Layer 4 of a small transformer language model trained on English Wikipedia (18 layers, counted from 0, width 64).
Take only the direct path to the model's output, skipping the later layers: a vector added to the residual stream pushes a token's score in proportion to its dot product with that token's output vector.

Output vectors of the tokens that the questions are about. A number n stands for (n - 128) times 0.019.
"urther": 126, 183, 103, 65, 123, 160, 94, 100, 124, 98, 95, 96, 93, 152, 85, 83, 203, 125, 123, 106, 122, 139, 193, 179, 93, 94, 153, 148, 129, 95, 139, 150, 132, 79, 132, 130, 55, 155, 106, 181, 182, 135, 113, 110, 165, 206, 64, 124, 202, 106, 82, 114, 182, 132, 164, 89, 124, 137, 165, 123, 149, 133, 167, 82
"imal": 110, 119, 128, 110, 180, 153, 126, 95, 81, 43, 166, 98, 98, 144, 109, 119, 158, 143, 109, 158, 92, 104, 133, 159, 95, 123, 159, 126, 179, 38, 123, 189, 126, 153, 140, 114, 77, 201, 173, 146, 133, 118, 165, 105, 87, 101, 87, 149, 202, 139, 148, 124, 107, 160, 95, 70, 144, 136, 153, 97, 156, 172, 141, 109
"ural": 84, 123, 138, 99, 198, 204, 115, 91, 87, 79, 145, 101, 120, 98, 114, 125, 192, 112, 111, 161, 145, 145, 124, 82, 101, 141, 158, 116, 165, 119, 101, 95, 118, 124, 112, 140, 102, 92, 208, 179, 156, 166, 172, 74, 112, 110, 102, 117, 192, 77, 66, 160, 133, 120, 115, 138, 169, 140, 170, 107, 152, 146, 125, 108
"otal": 78, 184, 147, 115, 169, 116, 138, 117, 123, 109, 131, 30, 86, 161, 83, 124, 173, 56, 60, 136, 181, 117, 158, 172, 82, 142, 144, 157, 157, 88, 123, 137, 62, 76, 110, 127, 135, 172, 114, 173, 134, 85, 150, 43, 86, 141, 5, 145, 207, 143, 91, 132, 179, 201, 160, 84, 125, 132, 143, 144, 163, 166, 195, 176
"phy": 149, 203, 121, 112, 157, 126, 156, 92, 109, 93, 89, 71, 147, 109, 123, 144, 82, 109, 100, 185, 179, 142, 100, 170, 88, 144, 178, 127, 151, 25, 176, 159, 121, 58, 80, 24, 120, 183, 126, 136, 148, 183, 125, 164, 127, 221, 67, 121, 114, 102, 136, 98, 132, 148, 126, 103, 118, 145, 138, 155, 145, 97, 158, 156
"ially": 106, 219, 167, 131, 189, 99, 170, 94, 113, 62, 123, 82, 118, 144, 145, 115, 132, 92, 127, 97, 119, 83, 229, 143, 103, 147, 182, 142, 105, 155, 165, 189, 102, 89, 79, 132, 122, 123, 141, 143, 197, 66, 166, 32, 144, 152, 125, 127, 179, 76, 75, 31, 86, 148, 174, 65, 120, 146, 161, 129, 134, 175, 95, 171
"ele": 83, 181, 137, 93, 121, 121, 169, 159, 115, 117, 134, 69, 91, 160, 129, 129, 167, 123, 127, 144, 187, 85, 142, 89, 100, 177, 169, 130, 115, 95, 145, 134, 166, 126, 95, 127, 101, 172, 131, 131, 98, 112, 165, 72, 149, 109, 84, 124, 138, 101, 114, 68, 162, 145, 188, 114, 78, 132, 137, 154, 123, 157, 158, 127
"ivers": 132, 120, 132, 101, 127, 118, 93, 98, 127, 108, 146, 127, 112, 121, 121, 164, 168, 183, 113, 115, 100, 125, 141, 146, 86, 131, 166, 63, 145, 123, 184, 200, 137, 169, 45, 90, 145, 131, 190, 135, 144, 102, 162, 123, 100, 135, 67, 123, 147, 111, 91, 140, 100, 140, 129, 153, 120, 134, 164, 76, 112, 147, 140, 150
"″W": 83, 170, 132, 83, 179, 151, 144, 121, 135, 71, 97, 138, 106, 173, 150, 110, 93, 146, 79, 106, 130, 71, 118, 106, 81, 160, 152, 82, 175, 74, 152, 144, 119, 85, 76, 115, 148, 159, 119, 163, 191, 116, 129, 154, 128, 158, 132, 126, 178, 82, 98, 83, 164, 144, 112, 156, 129, 159, 166, 180, 125, 80, 154, 155
"hest": 74, 156, 127, 130, 171, 114, 159, 117, 137, 50, 155, 75, 156, 130, 75, 138, 186, 109, 131, 119, 169, 88, 117, 113, 61, 117, 158, 170, 119, 99, 98, 222, 113, 170, 145, 138, 111, 224, 103, 174, 117, 156, 108, 105, 152, 128, 65, 164, 149, 80, 106, 135, 92, 124, 114, 70, 132, 138, 138, 156, 141, 141, 167, 93
"venue": 72, 189, 109, 53, 206, 131, 164, 58, 127, 98, 172, 126, 79, 187, 95, 118, 148, 123, 99, 140, 144, 115, 106, 134, 104, 77, 162, 130, 180, 39, 205, 208, 99, 141, 141, 137, 67, 105, 109, 171, 146, 164, 131, 57, 169, 169, 107, 76, 189, 117, 133, 79, 106, 132, 94, 181, 167, 137, 156, 134, 166, 140, 97, 79
"enior": 83, 151, 88, 156, 129, 121, 144, 85, 114, 113, 191, 88, 104, 151, 127, 117, 89, 66, 99, 79, 145, 101, 118, 148, 69, 106, 156, 144, 152, 117, 134, 154, 73, 130, 152, 87, 120, 183, 153, 193, 131, 117, 89, 166, 124, 114, 76, 97, 154, 97, 99, 134, 202, 167, 150, 73, 129, 145, 139, 165, 209, 159, 202, 122

Output weights of attention head 0. The head adds the sum of these rows, row i times number i of z. A number n stands for (n - 128) times 0.0054.
o0: 123, 119, 124, 138, 139, 134, 160, 145, 169, 113, 131, 151, 112, 108, 148, 154, 101, 99, 172, 192, 115, 136, 105, 61, 114, 152, 120, 105, 114, 143, 141, 120, 62, 107, 148, 89, 168, 110, 123, 109, 53, 181, 150, 105, 115, 86, 126, 135, 88, 169, 241, 123, 118, 156, 57, 111, 110, 115, 151, 163, 172, 121, 155, 116
o1: 126, 134, 169, 87, 150, 103, 139, 122, 145, 134, 161, 66, 60, 97, 153, 153, 123, 182, 165, 130, 101, 144, 196, 140, 110, 152, 112, 63, 113, 149, 119, 94, 129, 113, 86, 82, 154, 90, 79, 96, 172, 79, 96, 108, 121, 71, 152, 181, 153, 177, 139, 89, 71, 205, 202, 143, 113, 135, 75, 142, 184, 157, 139, 162
o2: 155, 123, 137, 52, 147, 87, 93, 91, 113, 112, 117, 145, 125, 125, 111, 81, 103, 148, 184, 122, 139, 129, 136, 116, 80, 149, 164, 180, 138, 130, 143, 152, 163, 139, 123, 156, 108, 148, 132, 151, 152, 95, 151, 99, 95, 159, 105, 104, 122, 107, 123, 148, 107, 120, 109, 141, 144, 112, 156, 140, 127, 160, 126, 165
o3: 121, 134, 105, 126, 131, 171, 58, 110, 149, 166, 157, 103, 90, 180, 186, 56, 95, 182, 103, 116, 156, 101, 70, 143, 139, 82, 159, 194, 110, 139, 136, 89, 120, 108, 81, 96, 96, 185, 103, 120, 133, 162, 147, 149, 138, 155, 156, 128, 107, 110, 126, 149, 161, 83, 124, 159, 133, 118, 192, 125, 84, 163, 121, 101
o4: 73, 148, 115, 148, 169, 135, 124, 174, 132, 99, 86, 190, 128, 81, 145, 129, 132, 116, 186, 213, 107, 161, 37, 91, 108, 159, 181, 130, 149, 124, 141, 125, 134, 148, 63, 161, 152, 127, 202, 129, 59, 118, 145, 89, 125, 142, 124, 122, 38, 178, 161, 103, 69, 120, 104, 161, 96, 132, 156, 108, 113, 131, 119, 125
o5: 178, 145, 114, 120, 109, 154, 107, 89, 121, 188, 95, 108, 108, 79, 164, 151, 156, 114, 161, 55, 143, 97, 165, 188, 114, 90, 129, 113, 178, 135, 67, 111, 138, 140, 194, 113, 124, 142, 127, 129, 147, 139, 97, 158, 121, 60, 157, 140, 158, 95, 58, 215, 171, 102, 153, 119, 129, 106, 99, 191, 121, 73, 166, 72
o6: 155, 141, 132, 112, 185, 109, 143, 104, 108, 155, 116, 104, 130, 93, 88, 89, 125, 150, 118, 107, 100, 156, 94, 129, 115, 110, 91, 218, 148, 170, 142, 148, 70, 108, 161, 105, 115, 82, 105, 131, 131, 90, 131, 116, 117, 143, 150, 163, 141, 115, 88, 138, 180, 180, 141, 122, 174, 161, 101, 128, 76, 130, 141, 172
o7: 89, 123, 84, 176, 142, 182, 126, 102, 145, 70, 133, 175, 168, 111, 115, 137, 133, 104, 129, 68, 126, 77, 157, 144, 160, 161, 138, 161, 102, 142, 142, 128, 148, 131, 107, 187, 149, 172, 115, 123, 159, 96, 129, 194, 125, 32, 103, 87, 153, 112, 123, 131, 55, 93, 79, 142, 131, 147, 154, 111, 186, 134, 159, 79
o8: 138, 180, 90, 132, 109, 138, 126, 134, 148, 82, 115, 163, 91, 91, 182, 138, 182, 123, 113, 128, 148, 111, 81, 136, 122, 177, 117, 154, 86, 181, 139, 154, 154, 182, 162, 136, 128, 114, 97, 138, 147, 70, 96, 132, 154, 94, 130, 159, 86, 89, 91, 167, 29, 102, 209, 151, 130, 180, 121, 133, 100, 69, 144, 91
o9: 174, 107, 69, 37, 129, 104, 203, 113, 81, 155, 118, 133, 96, 161, 150, 157, 184, 186, 95, 146, 122, 116, 132, 91, 105, 99, 136, 132, 193, 125, 147, 133, 124, 114, 172, 106, 109, 166, 131, 109, 146, 138, 147, 139, 107, 121, 161, 92, 69, 77, 184, 92, 151, 139, 154, 82, 145, 118, 146, 131, 129, 179, 71, 115
o10: 163, 107, 88, 113, 91, 103, 84, 95, 116, 151, 92, 126, 102, 147, 120, 154, 165, 120, 83, 112, 163, 156, 142, 113, 147, 107, 146, 115, 117, 141, 123, 163, 144, 167, 171, 111, 112, 181, 137, 163, 120, 98, 121, 95, 103, 145, 123, 131, 217, 96, 72, 159, 127, 109, 125, 120, 156, 113, 141, 185, 145, 109, 121, 116
o11: 131, 160, 171, 92, 101, 101, 138, 166, 80, 146, 171, 57, 146, 186, 150, 146, 90, 122, 109, 133, 137, 133, 141, 137, 132, 123, 101, 161, 134, 98, 117, 114, 138, 61, 82, 144, 128, 146, 139, 131, 144, 180, 126, 153, 148, 147, 129, 121, 103, 168, 127, 110, 171, 95, 114, 129, 90, 117, 118, 118, 144, 122, 136, 91
o12: 133, 157, 107, 127, 102, 152, 103, 161, 113, 131, 96, 136, 104, 99, 161, 80, 164, 128, 158, 83, 153, 160, 146, 147, 134, 125, 69, 140, 102, 157, 135, 165, 138, 93, 161, 117, 167, 147, 119, 64, 160, 94, 152, 125, 138, 108, 165, 158, 135, 148, 141, 139, 96, 99, 140, 111, 161, 111, 172, 77, 137, 101, 94, 97
o13: 85, 98, 106, 131, 189, 95, 145, 156, 131, 128, 129, 169, 135, 173, 115, 159, 125, 120, 109, 178, 111, 150, 112, 82, 88, 123, 113, 162, 140, 69, 110, 126, 130, 101, 128, 125, 85, 96, 121, 126, 105, 137, 62, 104, 120, 185, 140, 107, 101, 114, 111, 163, 191, 161, 159, 129, 185, 132, 173, 128, 123, 116, 130, 142
o14: 109, 96, 172, 131, 88, 128, 108, 158, 140, 192, 144, 69, 150, 125, 179, 99, 147, 137, 156, 147, 119, 150, 50, 141, 130, 162, 113, 153, 100, 112, 103, 156, 122, 88, 113, 100, 155, 132, 228, 104, 96, 147, 154, 167, 136, 155, 73, 100, 98, 94, 176, 120, 71, 85, 122, 155, 107, 98, 160, 144, 206, 104, 127, 86
o15: 124, 123, 110, 96, 136, 76, 78, 135, 130, 90, 90, 140, 126, 56, 103, 149, 160, 168, 192, 163, 136, 130, 98, 113, 169, 116, 201, 105, 155, 94, 166, 108, 135, 118, 127, 93, 134, 151, 117, 48, 134, 176, 142, 114, 140, 152, 128, 127, 134, 129, 160, 158, 103, 63, 116, 108, 137, 126, 147, 138, 161, 138, 120, 178
o16: 142, 141, 130, 110, 142, 149, 118, 145, 161, 143, 109, 133, 113, 143, 116, 98, 134, 143, 90, 120, 118, 173, 133, 91, 101, 160, 115, 121, 145, 145, 141, 134, 130, 110, 113, 134, 121, 166, 129, 138, 109, 137, 162, 130, 110, 100, 120, 121, 132, 159, 144, 125, 128, 163, 110, 124, 101, 189, 57, 115, 87, 97, 123, 153
o17: 93, 136, 69, 87, 165, 106, 197, 145, 97, 142, 134, 7, 182, 152, 152, 149, 130, 97, 112, 153, 151, 115, 168, 83, 125, 69, 146, 144, 164, 150, 124, 140, 112, 85, 143, 116, 139, 116, 102, 154, 129, 127, 159, 77, 160, 150, 97, 155, 92, 133, 110, 157, 126, 68, 123, 124, 113, 206, 126, 138, 149, 139, 148, 138
o18: 165, 172, 122, 80, 105, 161, 178, 125, 114, 118, 117, 93, 99, 198, 123, 141, 156, 98, 153, 125, 129, 141, 105, 171, 111, 146, 105, 110, 104, 135, 135, 85, 118, 97, 121, 163, 152, 135, 128, 143, 91, 106, 155, 123, 151, 96, 115, 116, 129, 146, 105, 112, 120, 176, 93, 137, 101, 104, 78, 141, 118, 164, 157, 177
o19: 152, 64, 119, 104, 63, 118, 144, 128, 117, 159, 109, 107, 128, 131, 80, 136, 165, 101, 148, 131, 130, 158, 81, 159, 144, 139, 147, 98, 112, 92, 104, 118, 96, 144, 91, 192, 112, 191, 127, 150, 104, 162, 133, 152, 182, 151, 88, 169, 129, 117, 139, 133, 154, 136, 119, 126, 126, 95, 156, 170, 135, 102, 109, 121
o20: 78, 156, 132, 104, 168, 139, 133, 65, 140, 96, 186, 100, 123, 118, 117, 91, 125, 171, 155, 147, 156, 138, 115, 102, 81, 169, 102, 164, 113, 114, 119, 175, 107, 154, 135, 122, 168, 122, 136, 128, 91, 82, 119, 115, 147, 129, 112, 108, 148, 127, 77, 152, 129, 120, 122, 125, 138, 172, 148, 143, 96, 115, 141, 174
o21: 107, 105, 177, 78, 170, 114, 173, 121, 131, 130, 82, 131, 135, 135, 135, 75, 153, 118, 91, 133, 137, 148, 130, 54, 97, 154, 90, 113, 116, 112, 153, 136, 96, 173, 91, 115, 148, 149, 130, 102, 135, 150, 141, 134, 117, 124, 121, 160, 166, 196, 170, 93, 101, 175, 93, 130, 68, 150, 170, 173, 144, 132, 95, 122
o22: 168, 171, 127, 141, 169, 143, 158, 146, 171, 163, 95, 122, 135, 157, 126, 150, 143, 142, 113, 185, 94, 172, 148, 82, 97, 90, 109, 161, 58, 78, 130, 94, 114, 100, 134, 153, 140, 93, 111, 112, 125, 99, 94, 113, 111, 108, 165, 119, 123, 132, 120, 115, 119, 144, 180, 116, 156, 166, 133, 145, 94, 157, 76, 88
o23: 116, 148, 118, 101, 157, 82, 110, 126, 109, 170, 123, 241, 89, 142, 149, 163, 144, 169, 153, 110, 163, 131, 158, 115, 140, 147, 85, 83, 127, 129, 122, 120, 83, 132, 113, 131, 136, 151, 102, 120, 101, 106, 145, 146, 87, 93, 77, 127, 136, 137, 127, 116, 134, 158, 100, 126, 118, 130, 115, 183, 105, 146, 175, 94
o24: 101, 161, 141, 127, 163, 151, 117, 121, 180, 138, 134, 107, 137, 108, 129, 143, 125, 131, 149, 114, 152, 129, 108, 100, 164, 95, 110, 125, 92, 103, 160, 129, 156, 97, 162, 154, 180, 109, 139, 111, 96, 103, 132, 47, 125, 161, 94, 158, 140, 100, 108, 129, 103, 78, 99, 149, 128, 144, 151, 138, 141, 125, 129, 163
o25: 106, 169, 74, 117, 144, 175, 84, 127, 204, 67, 119, 151, 156, 94, 153, 119, 155, 67, 121, 32, 124, 79, 144, 123, 177, 171, 124, 99, 175, 107, 145, 148, 78, 120, 150, 110, 125, 125, 130, 133, 169, 125, 157, 89, 148, 80, 131, 198, 199, 192, 87, 125, 185, 103, 170, 124, 144, 159, 132, 58, 80, 93, 128, 97
o26: 117, 123, 146, 131, 165, 125, 179, 114, 77, 109, 98, 149, 114, 94, 114, 171, 85, 126, 72, 213, 120, 179, 175, 82, 160, 135, 146, 111, 161, 175, 133, 168, 146, 138, 116, 90, 121, 135, 117, 131, 118, 66, 146, 137, 117, 119, 92, 103, 147, 161, 120, 112, 114, 163, 105, 139, 79, 167, 176, 159, 92, 73, 116, 102
o27: 77, 113, 151, 144, 147, 132, 103, 110, 153, 91, 181, 181, 143, 105, 196, 153, 96, 137, 112, 124, 105, 87, 54, 120, 213, 132, 180, 115, 186, 64, 128, 121, 160, 161, 107, 130, 100, 108, 172, 113, 135, 114, 156, 116, 104, 147, 108, 120, 148, 99, 122, 91, 142, 82, 112, 143, 84, 118, 203, 120, 149, 112, 127, 137
o28: 148, 116, 130, 133, 117, 133, 100, 139, 122, 142, 100, 151, 77, 162, 131, 124, 141, 172, 201, 164, 119, 130, 102, 95, 129, 81, 64, 146, 124, 123, 141, 99, 107, 88, 134, 70, 130, 114, 102, 97, 136, 148, 166, 178, 154, 137, 107, 85, 139, 112, 222, 140, 131, 167, 130, 119, 94, 149, 136, 126, 130, 101, 119, 176
o29: 108, 89, 166, 202, 97, 99, 103, 136, 129, 118, 131, 165, 129, 126, 136, 168, 133, 141, 119, 163, 105, 105, 52, 110, 147, 137, 157, 141, 107, 122, 103, 111, 231, 214, 121, 136, 107, 102, 133, 137, 79, 139, 64, 170, 148, 164, 129, 183, 77, 121, 152, 95, 94, 102, 81, 120, 118, 91, 149, 94, 189, 97, 140, 162
o30: 179, 134, 98, 145, 133, 137, 178, 159, 123, 123, 147, 110, 150, 93, 147, 135, 168, 179, 154, 95, 105, 122, 155, 118, 104, 188, 98, 116, 141, 154, 130, 83, 131, 155, 193, 127, 193, 94, 145, 91, 100, 130, 119, 77, 118, 98, 71, 82, 116, 162, 102, 126, 119, 121, 153, 96, 144, 150, 127, 89, 62, 178, 170, 54
o31: 127, 122, 131, 125, 112, 124, 124, 82, 109, 124, 124, 119, 118, 93, 80, 135, 152, 120, 101, 129, 137, 94, 131, 178, 124, 91, 90, 204, 85, 138, 136, 200, 173, 87, 151, 146, 167, 139, 215, 186, 130, 130, 92, 144, 170, 135, 112, 110, 115, 128, 189, 103, 101, 83, 127, 115, 132, 100, 105, 128, 164, 100, 124, 126

Each question shows a token from some text and the vector z that the head gathered there. A number n stands for (n - 128) times 0.022.

"nder": 57, 131, 140, 125, 55, 167, 174, 101, 145, 167, 162, 166, 126, 134, 113, 85, 126, 160, 153, 152, 150, 130, 131, 129, 96, 138, 126, 88, 111, 72, 152, 148
Which two tokens does it push up most, strongest first? "urther", "otal"

" sp": 134, 93, 138, 122, 134, 121, 142, 114, 117, 136, 149, 113, 114, 138, 114, 117, 155, 162, 124, 142, 150, 142, 114, 140, 122, 154, 159, 116, 127, 101, 115, 110
Pushed up most: "otal"

"ain": 108, 146, 150, 152, 143, 107, 127, 127, 120, 114, 141, 136, 128, 148, 121, 176, 109, 105, 105, 128, 181, 136, 88, 135, 119, 143, 150, 159, 104, 150, 112, 132
Pushed up most: "ivers"

"ire": 126, 125, 145, 171, 134, 124, 114, 152, 126, 125, 128, 126, 127, 142, 120, 163, 126, 123, 101, 139, 144, 123, 117, 138, 141, 155, 131, 165, 126, 123, 106, 99
Pushed up most: "″W"

" less": 113, 118, 142, 120, 122, 148, 110, 115, 147, 133, 152, 136, 129, 128, 104, 153, 138, 130, 122, 125, 123, 120, 128, 145, 144, 137, 137, 134, 102, 132, 142, 107
Pushed down most: "phy"

"B": 146, 157, 130, 100, 118, 148, 128, 118, 164, 134, 124, 122, 134, 111, 97, 122, 134, 133, 146, 105, 150, 126, 121, 135, 106, 134, 151, 106, 135, 99, 157, 114
Which two tokens does it push up most, strongest first? "ially", "otal"

" con": 144, 136, 140, 140, 160, 105, 94, 154, 110, 136, 137, 107, 133, 129, 135, 139, 126, 106, 118, 132, 157, 120, 101, 142, 123, 168, 138, 173, 107, 128, 160, 86
Pushed down most: "urther"

" pot": 131, 127, 135, 111, 150, 142, 109, 118, 130, 128, 127, 136, 119, 151, 114, 141, 117, 127, 127, 130, 138, 126, 121, 141, 136, 143, 137, 153, 104, 129, 148, 110
Pushed up most: "ural"

"ers": 126, 91, 163, 145, 126, 131, 112, 161, 97, 128, 164, 114, 127, 114, 113, 148, 141, 137, 116, 157, 140, 137, 103, 133, 110, 124, 139, 96, 118, 106, 133, 120
Pushed down most: "ially"

"ed": 115, 115, 143, 133, 126, 140, 126, 125, 131, 127, 133, 133, 124, 126, 116, 148, 135, 133, 118, 118, 125, 125, 115, 125, 135, 152, 129, 144, 115, 134, 122, 114
Pushed down most: "ele"